Layer 7 of a small transformer language model trained on English Wikipedia (11 layers, counted from 0, width 128).
A neuron's activation on a vector x is GELU(weights . x), where the dot is the dot product.

Input weights of the MLP neurons that the questions are about. A number n stands for (n - 128) times 0.0073.
n4: 188, 159, 120, 124, 164, 153, 137, 162, 179, 144, 159, 122, 94, 175, 100, 104, 153, 99, 179, 125, 124, 113, 181, 113, 134, 130, 110, 161, 106, 140, 109, 80, 124, 119, 113, 127, 125, 109, 115, 109, 135, 113, 127, 105, 78, 94, 102, 155, 101, 100, 110, 134, 142, 95, 142, 93, 80, 98, 134, 159, 149, 75, 132, 131, 73, 141, 110, 97, 101, 132, 171, 154, 106, 133, 158, 163, 149, 140, 140, 126, 119, 140, 113, 129, 169, 142, 78, 123, 134, 107, 162, 104, 142, 123, 81, 130, 130, 137, 151, 125, 94, 121, 99, 133, 113, 144, 130, 118, 160, 139, 148, 96, 75, 107, 109, 120, 119, 125, 176, 76, 134, 130, 166, 123, 145, 71, 159, 128
n54: 139, 111, 160, 173, 125, 142, 157, 78, 190, 179, 165, 73, 113, 110, 135, 84, 84, 93, 161, 136, 119, 112, 103, 111, 159, 134, 149, 152, 102, 161, 156, 126, 143, 82, 140, 123, 130, 138, 149, 103, 140, 101, 173, 119, 132, 93, 154, 147, 143, 122, 98, 130, 154, 127, 143, 109, 108, 126, 146, 153, 138, 32, 142, 164, 141, 105, 125, 145, 133, 163, 147, 165, 139, 167, 103, 120, 114, 133, 104, 119, 144, 130, 134, 115, 145, 100, 155, 130, 139, 122, 153, 143, 149, 135, 96, 102, 88, 121, 112, 135, 122, 69, 112, 141, 120, 139, 103, 77, 129, 126, 148, 124, 109, 117, 164, 144, 136, 105, 120, 142, 136, 132, 103, 147, 192, 102, 120, 118
n61: 110, 145, 163, 35, 105, 163, 120, 151, 128, 123, 104, 99, 109, 175, 121, 156, 147, 143, 130, 116, 133, 149, 136, 40, 146, 149, 179, 137, 135, 101, 118, 123, 102, 136, 131, 126, 146, 111, 176, 135, 111, 83, 122, 124, 91, 116, 129, 103, 133, 189, 79, 139, 106, 158, 118, 82, 159, 119, 198, 182, 151, 53, 67, 181, 138, 91, 125, 121, 85, 83, 144, 109, 89, 109, 99, 167, 90, 179, 122, 120, 162, 176, 140, 97, 177, 132, 83, 155, 155, 140, 126, 219, 151, 109, 104, 183, 152, 129, 118, 181, 111, 117, 114, 179, 152, 110, 146, 113, 168, 147, 153, 81, 126, 57, 66, 157, 132, 142, 142, 140, 136, 155, 131, 153, 149, 159, 113, 99
n72: 128, 156, 34, 77, 144, 80, 140, 147, 108, 142, 71, 116, 81, 166, 125, 163, 78, 75, 110, 133, 112, 158, 98, 150, 165, 118, 86, 109, 142, 115, 119, 137, 161, 169, 79, 113, 145, 159, 127, 191, 139, 85, 140, 94, 177, 135, 121, 117, 215, 104, 147, 151, 193, 138, 149, 91, 156, 109, 102, 120, 176, 95, 118, 149, 141, 128, 184, 177, 71, 185, 136, 131, 166, 140, 158, 168, 161, 163, 116, 118, 131, 170, 134, 127, 176, 51, 67, 106, 72, 114, 92, 102, 132, 92, 167, 126, 93, 36, 125, 136, 98, 79, 131, 117, 155, 187, 169, 74, 129, 121, 147, 105, 156, 119, 108, 155, 94, 118, 156, 95, 94, 199, 136, 80, 189, 130, 210, 128
n101: 109, 124, 116, 121, 189, 85, 55, 87, 126, 160, 141, 143, 71, 99, 117, 70, 146, 162, 122, 135, 127, 160, 135, 127, 171, 92, 126, 141, 137, 107, 131, 65, 130, 113, 199, 32, 76, 84, 120, 93, 119, 157, 124, 129, 86, 89, 103, 123, 142, 80, 128, 165, 168, 162, 114, 155, 132, 154, 54, 27, 129, 112, 148, 223, 139, 197, 147, 195, 118, 153, 167, 133, 138, 144, 123, 87, 108, 165, 101, 75, 111, 124, 116, 112, 143, 233, 127, 173, 97, 114, 127, 63, 123, 176, 183, 77, 181, 119, 134, 121, 98, 192, 51, 132, 153, 106, 144, 86, 157, 60, 120, 107, 89, 249, 151, 49, 153, 98, 169, 133, 128, 67, 136, 102, 118, 160, 136, 78
n108: 136, 140, 111, 146, 40, 119, 106, 122, 77, 162, 122, 117, 127, 74, 88, 102, 151, 177, 137, 105, 117, 78, 80, 131, 142, 113, 190, 198, 108, 137, 146, 181, 182, 169, 118, 113, 101, 175, 144, 131, 143, 95, 83, 184, 145, 133, 141, 64, 120, 180, 145, 143, 108, 106, 107, 163, 155, 131, 188, 132, 136, 147, 127, 156, 105, 114, 131, 150, 159, 119, 175, 130, 105, 81, 120, 93, 120, 173, 148, 125, 168, 79, 116, 139, 149, 129, 156, 147, 111, 142, 119, 152, 147, 92, 146, 141, 127, 151, 87, 86, 92, 213, 134, 180, 83, 129, 100, 147, 122, 167, 162, 146, 169, 84, 70, 158, 100, 134, 102, 142, 93, 187, 209, 47, 151, 104, 148, 142
n277: 124, 158, 139, 150, 81, 120, 115, 137, 145, 124, 137, 122, 126, 150, 129, 79, 107, 137, 57, 152, 131, 142, 146, 125, 131, 136, 150, 138, 133, 181, 120, 150, 148, 180, 105, 134, 141, 167, 135, 218, 126, 165, 149, 117, 108, 69, 141, 74, 95, 113, 102, 139, 102, 77, 149, 109, 123, 123, 132, 121, 144, 98, 107, 141, 158, 158, 162, 133, 156, 179, 147, 152, 46, 151, 114, 106, 123, 53, 194, 150, 122, 115, 123, 192, 106, 103, 120, 149, 125, 144, 157, 115, 180, 118, 155, 130, 132, 148, 130, 84, 144, 125, 120, 104, 165, 157, 102, 144, 114, 141, 92, 95, 138, 154, 116, 151, 68, 89, 80, 87, 140, 160, 112, 162, 131, 82, 141, 172
n363: 179, 108, 123, 138, 127, 157, 96, 96, 134, 124, 89, 96, 85, 119, 112, 89, 149, 168, 98, 121, 143, 151, 181, 89, 131, 100, 107, 111, 159, 160, 105, 110, 110, 102, 160, 132, 130, 136, 136, 143, 113, 104, 107, 130, 129, 96, 96, 113, 142, 119, 170, 158, 99, 117, 147, 99, 61, 122, 150, 135, 176, 141, 168, 132, 106, 152, 153, 137, 146, 122, 100, 184, 148, 108, 134, 100, 120, 120, 117, 109, 126, 166, 133, 84, 141, 115, 150, 208, 118, 131, 116, 134, 135, 110, 136, 121, 86, 132, 173, 139, 149, 143, 118, 194, 126, 106, 183, 110, 109, 179, 85, 147, 166, 96, 110, 100, 78, 127, 155, 138, 85, 135, 134, 151, 114, 140, 79, 110
n480: 127, 88, 186, 113, 103, 156, 54, 112, 68, 147, 152, 112, 127, 170, 212, 125, 135, 102, 142, 132, 162, 96, 128, 106, 190, 129, 171, 174, 153, 80, 125, 177, 121, 66, 71, 123, 128, 109, 80, 162, 124, 128, 98, 109, 101, 107, 80, 120, 149, 116, 50, 154, 80, 133, 149, 74, 142, 131, 122, 103, 102, 35, 182, 145, 129, 177, 146, 132, 170, 130, 140, 114, 146, 115, 48, 150, 101, 147, 195, 123, 98, 125, 224, 171, 83, 174, 107, 171, 106, 144, 43, 73, 124, 143, 118, 86, 114, 135, 88, 103, 113, 200, 117, 151, 202, 100, 106, 160, 172, 126, 167, 72, 72, 123, 82, 135, 175, 103, 125, 118, 150, 82, 87, 168, 118, 207, 109, 78
n501: 105, 192, 43, 111, 162, 141, 85, 169, 138, 137, 160, 150, 106, 150, 162, 76, 173, 134, 99, 148, 167, 224, 154, 85, 124, 120, 147, 142, 158, 55, 126, 142, 126, 166, 140, 133, 185, 154, 169, 135, 132, 129, 167, 97, 120, 100, 136, 119, 204, 112, 56, 104, 91, 169, 73, 115, 167, 159, 174, 99, 158, 89, 149, 120, 162, 129, 157, 133, 96, 132, 139, 134, 121, 167, 153, 108, 130, 149, 146, 97, 106, 199, 144, 89, 65, 131, 109, 127, 124, 127, 158, 96, 131, 107, 159, 68, 126, 106, 145, 121, 108, 139, 71, 126, 205, 167, 104, 96, 171, 90, 145, 157, 45, 168, 127, 51, 80, 115, 145, 146, 96, 91, 144, 98, 130, 109, 134, 92

Each question shows a token from some text and the vector x that enters the MLP there. A number n stands for (n - 128) times 0.025.

"min": 114, 121, 143, 135, 121, 154, 126, 122, 91, 158, 92, 109, 154, 129, 125, 135, 149, 134, 123, 133, 114, 106, 132, 136, 126, 126, 99, 112, 128, 139, 114, 149, 133, 118, 80, 112, 122, 141, 156, 143, 132, 132, 135, 153, 166, 109, 108, 134, 141, 121, 130, 145, 145, 179, 110, 143, 139, 140, 146, 152, 100, 135, 101, 116, 112, 123, 120, 78, 146, 108, 74, 113, 128, 115, 89, 117, 114, 107, 132, 113, 149, 113, 113, 148, 139, 150, 104, 119, 140, 122, 110, 130, 133, 80, 128, 129, 128, 89, 107, 147, 134, 114, 110, 124, 134, 124, 145, 137, 186, 177, 133, 133, 142, 195, 166, 128, 122, 117, 113, 143, 119, 124, 144, 137, 118, 152, 124, 146
The three highest activations, in order: n480, n108, n61

" Call": 119, 120, 152, 148, 132, 180, 126, 75, 125, 151, 126, 141, 164, 136, 125, 156, 140, 112, 139, 131, 135, 99, 111, 127, 145, 134, 123, 97, 115, 137, 127, 153, 144, 125, 79, 86, 113, 124, 145, 103, 122, 122, 124, 137, 157, 118, 95, 159, 158, 122, 97, 132, 135, 165, 88, 120, 128, 138, 156, 138, 108, 163, 138, 144, 142, 111, 118, 83, 145, 116, 88, 157, 154, 139, 115, 132, 86, 132, 123, 126, 133, 118, 147, 129, 142, 122, 88, 105, 149, 96, 151, 125, 122, 124, 124, 149, 119, 114, 108, 174, 124, 108, 101, 110, 111, 116, 135, 111, 164, 156, 137, 152, 111, 174, 166, 147, 119, 152, 109, 108, 123, 135, 105, 122, 130, 113, 132, 149
The most active neuron and its activation: n54, at about 1.9

" Union": 133, 151, 155, 159, 149, 152, 122, 115, 93, 132, 117, 137, 125, 130, 114, 170, 157, 134, 118, 122, 124, 106, 162, 132, 158, 132, 95, 139, 110, 167, 139, 145, 124, 125, 125, 112, 118, 115, 146, 119, 128, 161, 130, 111, 119, 145, 102, 147, 143, 104, 98, 143, 151, 158, 95, 117, 97, 119, 158, 143, 79, 130, 115, 118, 157, 115, 116, 103, 115, 84, 113, 135, 165, 130, 114, 148, 129, 109, 132, 146, 137, 137, 124, 143, 120, 89, 127, 120, 149, 110, 143, 115, 140, 105, 110, 131, 111, 122, 133, 128, 109, 121, 101, 121, 109, 102, 129, 134, 131, 135, 144, 135, 145, 201, 172, 141, 100, 151, 115, 103, 151, 129, 151, 121, 101, 135, 107, 117
The neuron with the highest activation: n4

" Show": 142, 121, 134, 135, 133, 180, 133, 109, 108, 168, 75, 116, 146, 127, 137, 149, 126, 132, 123, 124, 135, 96, 144, 109, 125, 142, 78, 131, 121, 129, 142, 142, 132, 136, 105, 103, 96, 149, 148, 103, 130, 94, 131, 132, 132, 133, 125, 136, 134, 109, 111, 138, 129, 167, 86, 124, 130, 133, 153, 153, 113, 133, 146, 125, 124, 104, 105, 68, 130, 119, 83, 131, 159, 125, 116, 140, 106, 134, 126, 133, 155, 129, 137, 129, 141, 109, 112, 134, 137, 125, 152, 144, 145, 105, 132, 118, 117, 121, 111, 157, 144, 131, 100, 149, 108, 137, 146, 112, 165, 144, 149, 135, 123, 200, 146, 135, 111, 136, 123, 108, 123, 124, 118, 123, 120, 119, 95, 161
The three highest activations, in order: n61, n54, n363

" Roger": 131, 136, 140, 149, 135, 159, 123, 85, 117, 157, 110, 142, 176, 132, 118, 146, 138, 146, 124, 133, 135, 113, 136, 129, 133, 108, 89, 125, 114, 150, 117, 150, 140, 148, 95, 85, 89, 132, 149, 119, 133, 148, 139, 121, 134, 139, 118, 145, 126, 110, 117, 132, 146, 168, 98, 130, 120, 143, 134, 149, 102, 148, 121, 115, 127, 102, 130, 74, 161, 136, 114, 130, 132, 127, 103, 125, 101, 101, 130, 137, 108, 134, 100, 123, 123, 114, 107, 116, 150, 112, 148, 123, 144, 110, 134, 135, 94, 111, 138, 142, 120, 118, 98, 127, 111, 126, 135, 139, 151, 142, 150, 144, 128, 212, 146, 122, 118, 147, 101, 87, 146, 139, 134, 145, 129, 111, 125, 142
The neuron with the highest activation: n277

"or": 123, 137, 128, 115, 130, 134, 121, 129, 103, 135, 114, 104, 138, 154, 135, 157, 164, 135, 127, 136, 91, 107, 134, 135, 137, 129, 121, 114, 133, 135, 142, 130, 110, 133, 103, 100, 125, 126, 148, 106, 144, 148, 144, 139, 156, 105, 117, 133, 140, 119, 102, 131, 133, 165, 98, 119, 119, 129, 147, 122, 116, 133, 125, 125, 135, 131, 135, 79, 131, 96, 111, 121, 136, 118, 136, 124, 142, 121, 143, 129, 137, 137, 126, 133, 125, 128, 116, 112, 161, 109, 135, 94, 124, 129, 110, 126, 102, 140, 118, 145, 112, 118, 112, 124, 109, 133, 147, 128, 157, 157, 139, 127, 115, 233, 178, 136, 132, 121, 111, 101, 145, 129, 109, 114, 120, 113, 129, 142
The three highest activations, in order: n501, n101, n4

"BS": 149, 149, 143, 157, 153, 157, 132, 122, 81, 123, 82, 102, 133, 147, 149, 165, 124, 128, 112, 116, 132, 96, 134, 134, 130, 152, 114, 115, 126, 147, 143, 131, 127, 132, 84, 108, 105, 163, 153, 139, 155, 132, 132, 135, 157, 96, 118, 144, 133, 113, 113, 136, 137, 152, 93, 134, 123, 102, 151, 161, 98, 173, 97, 128, 127, 109, 106, 82, 143, 104, 98, 143, 146, 132, 116, 140, 103, 149, 115, 138, 131, 145, 128, 160, 122, 114, 105, 101, 136, 118, 152, 101, 151, 121, 122, 124, 98, 115, 102, 139, 127, 147, 91, 119, 114, 135, 126, 129, 133, 143, 145, 138, 114, 191, 170, 146, 138, 123, 132, 96, 138, 124, 148, 116, 119, 109, 107, 141
Which two neurons fire most, strongest first? n4, n72

"t": 136, 137, 109, 138, 124, 147, 126, 105, 117, 112, 134, 157, 137, 121, 141, 147, 133, 122, 132, 144, 129, 82, 127, 130, 130, 142, 98, 125, 142, 140, 141, 171, 123, 136, 80, 127, 136, 163, 147, 114, 110, 147, 126, 115, 160, 74, 129, 121, 139, 105, 114, 142, 125, 169, 92, 151, 122, 124, 140, 142, 114, 167, 132, 115, 152, 107, 103, 81, 119, 125, 74, 141, 123, 136, 94, 146, 138, 144, 136, 114, 121, 126, 130, 142, 120, 117, 117, 103, 165, 95, 141, 121, 126, 112, 119, 110, 121, 107, 126, 164, 111, 145, 117, 93, 136, 108, 121, 108, 149, 165, 131, 147, 125, 190, 171, 158, 143, 141, 105, 97, 143, 116, 135, 114, 109, 134, 132, 141
The neuron with the highest activation: n501